Layer 9 of a small transformer language model trained on English Wikipedia (15 layers, counted from 0, width 128). Numbers have three digits each and are written without spaces.
Take only the direct path to the model's output, skipping the later layers: a vector added to the residual stream pushes a token's score in proportion to its dot product with that token's output vector.

Output vectors of the tokens that the questions are about. A number n stands for (n - 500) times 0.0023.
"ation": 376441422721605557665471681485553248554539442507269336264360501473568576568209711339394592595552489451621668286812480613468692596619355624673403713365605623568421614374532357382667362413263446248654422386479455661606322401424479591311723542493518431636569310322478308653650771641704507496593662352523493531582524670500514238680486386314518469523505435670295340533484434525515508382493
"age": 601556473600632536644406630828454542595652585390089398296591548496726634609372691536394517651583521422406658437692512674504234420682376487403651675488384232495384685341386283513605480513323615309522351562301407687219580604338430389455617458386330315387429453566411538733546685688428439492444476499386526558538334269526653411705604605335508345617448471775344577707492641516286519489605
" Pl": 455559528563619556397303445387514411492430456482451509372469615428608392660651444382345598615543527481570404542433527527361457573599540481520506593558593359567577617616516481550666543584461426573553337528584402366450611389395569372598475638461547477413609476439584618344621510412601503508493527365504467423495285495388549293522393633445480584309422683636584542533417599328448603519639
" of": 536536453332494637414582368773519409497596500324433402351444507492634712404288367581444556474568478507576386298607496415648616616458305633456245584479441366484615572575457569586426520536532537264571476435508708653620514421549494593699289531489625600485409746620336369563590565441366599496516309535636423656578364579302445608402548420570533493329683317626433691454510391437353604471503
"ee": 608415586420397329456748349705403712527345404346382451485577366566493515565591801382533630749360366445207442795507416620451321493670339525642465731632386375345620417420587365384540483489402485543455530391551592620470352550454631466644624564469444230605864390408595598566391607467575512410607699459583819564529393405338482525691526356455466434540638383382525242885510520221653394323326
"th": 507453440490397531541613381589448733326676502574402554433684495592542641549507274637356621374277612514642760571492520565297377514700231495783679548440411260613414480462531476470503544618519530335280637565429393398200483395373536728267660494326362393395411287429452580499665541430477562508615584343735608574266348698370389647514468447346483535468465437324658653417455762787545499673687
"end": 559469288729540513539367358474550579561676554366229506324379441477454373355469474680615367580506724535360336510610452658317689502627589488424612492141416545571407459406394351692598525578593424469314592745490653434216731247364400593467389533671571430499468513461342585317426530484371566491547562594641528551443675465542388486743492654520615389577538572387528445639465499822409525540482
" 200": 425497647481167567623541410453426396650371611518481506566440392317422491588454485594483575386547494653464623728556547620582515540384540587389397632427562494418461514643497472377581319510507450491664303602460517398530558351452537446609401635530475516540513545543473594514520500542581497485502403362507578410365491556548499362443443372705471551306612506543572479760450567323605427545424
"gan": 375358405661541652689245529493652670395497579544624402673479537435616476515512621703276812403320541489497521350504555406564320532517617395665624527435359288353469288486501557690307659657320497343382587632280441396548570650594481802410354348342488497566805467424472292321651480561687545440691659151539377559294461469411381518476511601425545632756663443533460284623475640358542392550544
"resent": 470495484697599642471399333586494525537484405758232579463480789440657328440355474675303536643566796721413655384597627379651254674515448401449406669362241446442347659261441492335680449553239716544538484484484517179387801479461295493541371419456661408563400521380570531408632548492693561417488621539371730530222562531620453512592397618567721741371539771510321417443446720493429270324377
"ey": 450436602606332183585452452675546731451546508494470768597614252579401472486453659330557597436269418510329676592437510501641282410519429533404498583587513358387469340486335568520548588696374624498288461526307701394124589151372602601469512452685252426316787572543326523565594628515880340451427501480537333504626428629556699768550630575526357490639472558515599389625506507757517292481423
"od": 260672527502498488619414427511630313348460518426647636572554625492450622419355442583528487487539424631367316461377508418374458410387664551567452570500494503631445321510588630329570593305426460432546615494555600660449564481282536472645779301675610612500307432450507282397636666703578374489324607630373464511383667283626581445594558290632437432650330326625444509559493602699498399633482
"I": 381348466682410365502312460335527555625550502600451426651435613487559679413434457517499572499326342516535369489435522708603561536405499522624460426563688623496584697585527315449473228493539530593386399411690612584315482672574303602444428677401574407296496774701414554421652514417537440467591428627414342553493353275466493472665511509381344716634525635553529485539529436759446279343458
"use": 437690579561601445536342275222613757567570597503379693683293650599608539298686586406576597675243580548163347403475497423582307764186542548688608530447554519292486575461532328483873522580448587260222541551168508599457402625675495757569341365557471504427398679330299353312621476735541698442210577586658680660495477334548413370710455396517458389586860397684514266491437294405332377617742
"ew": 262295570559631376545715596623486394381476280483380506666502317481417328693386743514642542471361658385259359471481528602507435584443479679430360613650494720719391288369560610571502400409253546352573671512511556596430440572407581550663238630473354498368505486509601623451805472362427506515472634362499794723562373522621415449780488741365617388680429541518567259698511670338509334229296
"ters": 579482554617551276444455633353507827411307338661254621750426724448593583705536218494449581474298586440560885634462530556686316384377352647448317597396279580463456399357525463576761483437126312466318597507466243628447386335412499679699271472374701417532266544256738188782664499576855402470336512212479702792515438249432629509564598579350563613381499715480431633655460610919440327451704
"ov": 314618395531522419654499277513519386552502502607537506689307503548374541602442428533436396632575599562259661489505477465427281679510472565499375682416549873541311429552581600542622640326363485572420401483457315551263455622354363388464577276601468459546722554589759482302414445858531485483373519524413641621559318361707580423658490502643390214602499577547490566615508596533318449476430
"ward": 588312546665362604468531389477608814498473482461395819554547430501506212477507508475385665455240316858348534498708476713482557685554329690733489536560539313120289610657385613380591499486456653512565209529300686525373659303407459489624282580583585436463563434329648402476650371699386707459510585319397782541306529359523382719527501414301380741667376507151589380827443847433288472473429
"ust": 557707519542524405717265294598470595107724552677466546464448535452764387574595503486605442469549331593255323416467530407538600472576404510663532435391542581619671404520420612409498453446486628214373483633498570094586517563587559498522419445641689488495827379466502318349533648454334524464513667485416394531595282226607446507868361628494552681706361560631398394584506347331419572498498
"ory": 387595779548668478777490561519366480494410561518209243545441521490433142385607360616545528680450433430440414309513539514692401533517506948626715653385413425519395676469466642502669525486425459198541371551397696463354288562499696514393370344497499562271486632538402431430511634809702370456437737601456844428405234330553458026655597581510619339520336580413309445741464504851651490341614
" Count": 501633575530460445637510395469588497282293359521377534497350436433671451366586501566325512645534457446632558692544524438244225386327525654567491507482546460722586591341579600449535413728438677531497517529415430565457613604381557424769531650476691463686672402414470336448497356460479441515604438254558559335521373406385494409531722459444447376526720677603469644618463375428481573468521
"if": 390464531275427231487451482612652339482463766406447521422430426374598604470679421622536562342354574412465344319243520484487626487574520628444498613269272746629863528312660468442616462553343560232658506440356662561679611536514545510454361480486275294488534442743647502362513687374489472508235545452502727457584814353483502399727417553546558537664386597538622534550513543251539587526612
"als": 458354634716681281295771391344494783648512611290459580489395493407626502459436574702586826497439643457458582402345517543590473493484536517456564327242413446245675269254369362561379593424141493431476464592473406582420604441608611652659615440404707425374776296409618452784615550663775536464531765440375514467523610334561237557560566544474468560371352583519291336683476528325577674474418
"ary": 535641558822635525531570461684379644625504576536138329608363434748553511412165237401630711602453345633432542370550384546316529428708533826431513467368325530692528748723544556448350320672257756359492461446384467655389386578383538468659378296471782342396545640451271316449281758465672480511404786523542622532674329270226512395698543401372570381443525419524352334653467620708845401489379
"ice": 715636334598433478662336410382733384534276483445342396504456332429511603353644633546598315889408452617545468512475432680481535339672355705565412696415511397559513699452690504343485450550374713298345480401511605410264451720571669611506424556600371374388493596552614356857461577538775595483647508455539678328391448253531432771699623451254548440406573493352355381396471738463411401389327
" 7": 443376631591544478450667463497449417540392554310295472557556463363549592459474579542497489481502592510424542564438500573479543557436521473641614426461542529527649564537592430513483418486492467645553613497419411314416555475471497368607561583420586492430561497499495411607397427384565582470546461275579401408427379580438601424391486470588478749423603500460594434529467495634705507563399
"ic": 598600575620317600462220395517599336683558326561450496472399377547542731432615461631751469507613500609485475459441458398425592361647497483323396523534366500623691517451535588458312427472359771290360486518666605456576477776518745484384468273665302484444409459539548316593548560743531493503503513455589594285537596457527436838669422537347576457337526469376494388617523405522490384408367
"act": 696512541453710419770535369505657615451560752601290782430490481406586639423654714527415426410254535548651530451664543618497636442527385338469555637494329557365651564233317193247724535476323388432256672544478595402505416549298518710611745632484428550423408490512442272324624365651341581489349547460455354328298603285567512270589583719442691575620519489547438506540477402413661554331631
"op": 245673276366575561534519721570485465473551533583512617409450619631395567548549678690461566538688638630469478387390549377552419461714493462261611584599460648623499324359638585477378495373227595535675485509541714398446313499283536515720632418488354555344457520443363534433754586492386493487229493614387681435393506349499330401616633452337471535305333625444435485540521572529414711525490
"ra": 716379559271647366666387671571438699699543703527455527454421240497559451488356507303410634320467557610361574535664387580417649461448352495607368548519479366349635301456456265405398556404525379502601484433656619391511390498408564449415448391412503734694540599420447644252395581474561462466296620548474633503510488495613378526734378571643589584504518591398302700546524635459624453547636

Each question shows what one neuron of this layer's MLP adds at an activation of 1. A number n stands for (n - 500) times 0.001.

n464: 441392477600445447428535637475548410519500405497429537542482538541524673526619648593340421363360588412503303525440654431393697424461440329484558413542595479458585574549470331500411674540589466356533613489631412584494433401568531421517461366319686654526667509417311474733489470672528642470460533510528541363401344453497405577561503403371658500622414622523509554363416667707461534424437
Pushed up most: "als"

n66: 470601627271528575455567395633389446634289617500508523403345400392406324474517393555558619473506551592396605511547590384556492431329453407547574639583418415492575480497650625424446549382408557449489555586436647482503529466396558506443619445494445539387466483654258446525568648483587506396706571470543628515666567572580286444644624511540515223478327497549607414554535612428500511382398
Pushed up most: "ory"

n131: 459581376575363546722602567454656468508454377414528369389491408651376408531581455488433435608575593611491553448494506369321564459349591404503511375378450541406530534491426208503653625359496578380654371473526476411289589564556602404506740422482669467559419664439421483569599567448430469567480464543701442554739494555612406462462541637448492548577406447491521433546569380589556455532579
Pushed up most: "end"

n177: 417443562503614438427510401394458381553628374370478566547474475507497595670498460513461509439533512457541473544445466583367384370395599445516680648647407495527452669447518433513508524612456781596505575471427444482550505519488588564591495538550604552510450347554467515576309446643582389437605337405552531553473464513556449492362637599485529532434529421467598488306377472488417708385357
Which two tokens does it push up most, strongest first? " Count", " 7"

n288: 438453642606388426466452298497400481611503556476516595503537393394456611424533547537685467482424461487557486419573598492488601541387546447293626541552703607484559514671457503394288385616493482559565647535610403497766508450372515445522370667394583538450463460534419709538461549412575455661478448372509577314562451477585579491202430387528455660303615500545491503483355406453727508520567
Which two tokens does it push up most, strongest first? " 200", " 7"

n374: 516556525558416354396456315633561594485367606503583500564366544585582489465415580500672537494492535301528595492390352389607500487458480548558456540706455371519440604552553543665584581497395503405469397516357600528435601561508629542625534599409428619481447316567322505431538511552624557576298715637500514316586567381516617441533529398428433559391441441497580495286686444524486583420329
Which of these tokens does it push down most? "end"

n344: 475532387576502512429437494517373633595386439463472403437402457510517525417417399492614573477482562554426561438425555498469486573580563532474470537504414409484500550581542386413442504574467504530521506538436300587426532498430574418510463418489426549516452467601430535447508490516590605548646504528590601547554576465447462533675488498363514675504469385528494510469629555635498441476599
Pushed up most: "ary"

n386: 565452515506586483482542478466509477500461395382508563549450403416426383563617447462508355396489515492451385575500622385622541524618554624486540514480465496561436603468330525489598576519583584557553519542597465548452470529386359449523484655482562418565413472468567405531435425407618506537533465532628468427478438460485506574581348541487539504398500403538577442443423598436599615610502
Pushed up most: " Pl"

n324: 485557511516502477490566627420583437551405435524656529469572448474354625536496484346476545441443436406498605478467536563519507432521574482438588535369454378472486606633509539620502517438366578626444295321461491552429516588464379488540478468430578465574378471555560441448440507509374500685464554598593505664594555582441570461551578613420528533410391632500507416398524546606475452405560
Which two tokens does it push up most, strongest first? "ters", "ary"

n244: 490459408548474555466520238649538494473459373525556469472615495483322658307475549526293599530437474522558601412522509497495480432513564592656344508543334511424383370638538381553562582441410269539570521599634459446521398495532438619549518547628559475497574539484631497518596420634531677531431343643407420566634465561508458471645555418532516487520447594429492462393571335485596520350585
Pushed up most: "ov"

n410: 450579534592665741423417559443509338510529466350503464442404534654489529503639662526490493459576482502595374448524532500436601392575495531383407470495433566472489464497532470585408458531388481673505442532620391446641651500411497585634605664524476472595537388291497482442408479690500376451477382464514445598505389301607632378593580653440580403357548419516465583547492345462569424547482
Which of these tokens does it push down most? "th"

n326: 592534503377457436591411444632564567302365468662562577290497491584542480428598515488318529449633483612310480456339526526527410461536527579288560553483489568525590421552589396482469582364404527532508423473491567482349604406521388538715486503506391531551384697579483523352551374538531414572497748534310679530777356535636673533595336435442490463407500514465587537349592387486580449599466
Pushed up most: "op"

n235: 438319488542586378566470520505380462359677598631687478495570490398404448520411462527469536459480336572652378634546511610578469526525482536536507319612505467657441526586447627513451364565621456449434437451571340451570576452585317358471597512316563509553564456398384448505473505426505461396405452738535480495563482542505529510464585493495597630497633524451431512500541427541565505547466
Which two tokens does it push up most, strongest first? "I", "ust"

n240: 593546452575426514496542394676355525532479498637388592382523556528421489603480442482472478637529555430564465429286652370579399441546366546459563465574561380533436419370437498475449404531631569415459495534514509551480430510485449395484430527392528443400393425592622511524467509457491415602575481574466454443517546579453561569518303540514559579580459452475549651529657584597525533622516
Which two tokens does it push up most, strongest first? "th", "age"

n224: 619573646466538390534505525523678454568443454449535529434636386491268500428415508510432417470461429388468467428460699466525509428493644488416596425474521517591497413406540359478457366655646543452577628575552421485479398395565521316498507558591719528593490459453529420397507564529536570560548528548526461551420593585607442604487358460434598509508421637374508495439317518498426585573366
Which of these tokens does it push down most? "age"

n82: 522503694381335552460591603533599576379428360611620580486494543646556468577503325468361425599552382541503511640438332364606442550621562506350366475508613488742509338403636350555517473477493518417462541503611479443666368622540522491386436345440523558576519612503540652392443550486500480513497485336559448365552634636552523553201456696610442492411503564334601704377522431592371455598423
Pushed up most: "ic"

n220: 476559443392517412436527447502602366549426442432530475534332388424470496591640481676585429509433482528525597492539432428624512645545477475489519506450474487542411524463509431515374552498574631601450387470555507550541546593552518568552508487509593506603475538481506435506457451627486398448537414490583489544506676429502521511616432551344522590408428610398537445487254440453523528492514
Which two tokens does it push up most, strongest first? "ic", "ice"

n21: 581314486494433593544552345513506643518639467435429575484623413458509633402475515576348538515573563365534538521497481503480476576480428516649403391462481529617576462489299647563635511660562559650468494413483620610525626518497581287439419593614403408638509486526646438597337443522363433545519413777515517547450392551427570377489368418424357511699546292441515451402309443301583435683453
Pushed up most: "ee"

n248: 513465468555450682464572613573487571539451420485396580438433487525463420669451559574505534488540565532561504507477534440554407524529567498503537361471486431587474586478541454437489487434377461507390448480465413463493551594502427492526587553555504660537404477588467477487450525455498403382474523419648565534479448453491494567642419472430561463538452507575555451523363458529483615434515
Which two tokens does it push up most, strongest first? "age", "resent"

n182: 379353466535631569437495605490453439530495458520459490467589355639503450573398675489602545508445402629505576482378583310435411338682570479452503582553611403533566477510560513420407605451565459597540511525371522451404595566419517566307325569533500467646639423588399505561406658489433495588391546666318388326642505444579699519549556608503512369619605428424552505474492476385519367484490
Which two tokens does it push up most, strongest first? "ey", "age"

n270: 409461362545521531448577493552440563383564610514555390479461380551595510486640476604498504468427549620495630597318559458519534484468420579530540500511539551546429419441539521550314534463541493498636452451498468569426410393447462626481498500564457436495467436462551564502439565609410657459467354547643534537482418412306556589512507495388398599528498594306515484689468585679353599509568
Which two tokens does it push up most, strongest first? "th", "ward"

n253: 524427436739620420571500315349424329485362587455617574614534492479410494555481483641497384517555576435456404568537627391497654442647441398503623567460329522367575457369263519548671602468571390715553531383500546568576500518505462464680325475563399354457571401525681536362478520516497560496554466433260528569563531423486527542609558438411541497612624511508589492382550495420640396415495
Which of these tokens does it push down most? "th"

n420: 567426403500541482522393629639282481659522387568551433517563497481771332579449476453460395399515474619665525567533447598542503523542353451406384560565674440557503785550500435494402511382745589541424342475452583515382672408622374348584551491570345418523601535441673369545598643611308541611558527405453556555594411456477375661465489374403482520453473523497339472433659514383256343485532
Pushed up most: "ward"

n20: 552362331603548633517480479494610463562413545561247610375518590489589256506672512413433554513647618503436529577451527473604535465639537412489467526662385292410456468530611387509432594518581421583712460370491397463429333506603381513660494659460546592544626485634306599494470555539526524474612481413568719553543378452383488390441368714702471322500521409509441436431441417310424657302621
Which of these tokens does it push down most? "od"

n368: 526532560459497371407533467397639780561421543495566567592522690505561478427474675527574424392465327531541466555506405562442561314522350620502611447374453561524316651505397466580487699540493320578661456567617554593391354470316494485341471448540387442613503669442556565471615563397351565472452587456394508588492439404590565400471510471549610338369581564554424595549512553561472378424538
Which of these tokens does it push down most? "ic"

n354: 488374362546405571456528311642379405524502636556616490458536432445633500528475581338527493600373408416441510653523594425497581527435541470574530618407558477498305599565295569526535599699550516543452446445632601545361434313514530552510439525466559439470393703503572518336443551518589568563585424644432487503534482439515533472537456688490504599505521591475347443581374540414474394393553
Which of these tokens does it push down most? "op"

n357: 578555416598521557505591365523416515510585572471369436404596503454428489406343369354594544573573450299503425379569415593550589409458401534621449388526544470414528705465392625495455474577513514417544640464453615631524540413522434459489635597461552471423517637609519470625596440578521457488601447506512467486462691749414444596418580282636349526584530356454354322546569448353442644500463
Which two tokens does it push up most, strongest first? " of", "ation"

n353: 456404312432281602421494422643415639368400342470497476458437491532428448543554557552470536532537611676642473626554610370635571403409566506213500280494435294485391560579673553550506398623587397451415512500453567510551460523531510530546453531554537370503371709516557567550367540669539576285560329461497354567546506556439494372447435706386607661382653392733589533592287432601512357780533
Which three tokens does it push up most, strongest first? " of", " 200", "ters"

n54: 594600554503334565374630552571437415486495559423540449560594451394489516579557529495426451642546571490536532399521448442576677530481345462474569468557534421336463380582605323372467446497576408520606667408503452439505559547521293478508599582396602557596625541372540410559429516598419561470343399482414539478459378580595477555405606352565502500572534515362556507264698381400662587590513
Pushed up most: " 7"

n495: 668542634605495446429527516674521406463614545684528558539516595488519516553497291420490517533543351315411567426503524350459500487670429411432460559518390508474578417362516626562500427354775455439403470470505664423560442409520517535408551396588443472589468529516385415531301708333388696399539478574414500603681484414505505486409403464524556565514476440638423570479444507536568585356408
Pushed up most: "ust"

n74: 383520518442376505436547548547550464530465436656570530469518560371413472483602554472517473539540431526417580493413688584692541550456648529424470456387579421476503478448559442444488493456715505431426411455523542479583480417590588154500507555604510486507638582548461343466431414515466666770512670512497373429486644558445460528204524519412566502406505461557617304468591465607525522508510
Which two tokens does it push up most, strongest first? " 200", " 7"

n360: 495414381334668463495632517462465437497400615568651461402589517566639602584294403438626525409523472572520538703471265411558352457535454389482416568492476439464453483593633412618455347403326381503462405633448547503772548521469536362531429472444463418497558537569528655691450468579508492463394520441567609521588592483647362509459584555523626368452581525548697607373654435445425657327363
Which of these tokens does it push down most? "ory"

n298: 541583524590428495535623526511471341407377523439509514502471319454449528615392520450502492456538456513547439511333384465567325412536526491569411475412671582559515621472606434723447567525529623551489407473392571483470507533539386523635464550422619541607523486498542531414349572573463479596479483325360443377509431524448460603562475514488426466588459553601591591608489480358555617344479
Which two tokens does it push up most, strongest first? " Count", "ov"

n301: 611489597513448506514505548593626529569493423451555547568400477449519449523494422464577500433475502461466464392306617433492648571589473639457541507498484494535488491406428507544448489572588486459601513520596571537574389545397397496446562583337423509651441479492541515464519448540528549486507395513545466389486490553498508481490563491435573535413454531573537428470497498441481531540459
Which three tokens does it push up most, strongest first? "if", "ic", " of"

n165: 522411446483725394487543526473487475564556489396580475321541477695462511472398562435453357625395595452403522587506637624544508530462392503448384525574377514604402566384567525379534567595486229579492454548477577388386605395505567555559341546485613470458347409517285599445534535466536336388506617662414647515430633569526435503545451564357639827625573544599447610506380597500497243491464
Pushed up most: "resent"

n16: 539618453620666381500584524670737516624511511528452406388509497448227474457410518431369625687529503489386626630467565471577629417485361624545314489461528323453337362503450654565383566602550439523467550358426292461480425524492426588423539433518573606389269402427472491478537365682497511546452575510572471545497436416604345633546287610520573446708594534488551702471552629478512551445460
Which of these tokens does it push down most? "if"

n191: 415513427495660581431437537434368448575551428445558485492537446537503388492566360601505556462609477507505462592503386356545477415660354571510590457465540497390565414513481613518523323497548454690535429615508508624487681538599397537544625536624579478477483458605576518375533247430231577462620358591506361446635508636552508378582557432385414566528550533516403623435512500609460313461467
Which two tokens does it push up most, strongest first? "I", "end"

n414: 548387550502523435550523500512495532519456463478410395458519475449487585541357483411628502303384520469525510445455540555701624492534559449396521466526488456486517558498513572565435490520546446490510411484466401461453642425525418572494470373708582582524370544559502428664482534512512488636441502616560485606578479452384574523590432524515542573460544454450416468500306558609481518469435
Which of these tokens does it push down most? " Count"

n261: 620550571443637361592599522590566389414566540479534470450483384571550418290453452440343407503343481508426534469377476591475537427522561550517328497529495486508655431406653374514441451452593611379627517446489477399436514457593506412403622408593624620559553595571644541537468571519428513401575478629404319673400610560503433605450394629481531460639564759435325634570435467321310450451449
Which three tokens does it push up most, strongest first? "ra", "ust", "if"

n112: 550377588472476538465352751539524473454561570474624559513553446520564720451306590407555485480525484402332455523618586586427582613522467318290560402497578511505608492722562540417538428575466634319503439580586608537554359475621506402524526421554514545481379653447350388605438461470449522572647621456518345349505566538484364670407424447676488612395322516538540423462389535481417495443481
Which two tokens does it push up most, strongest first? "ic", " of"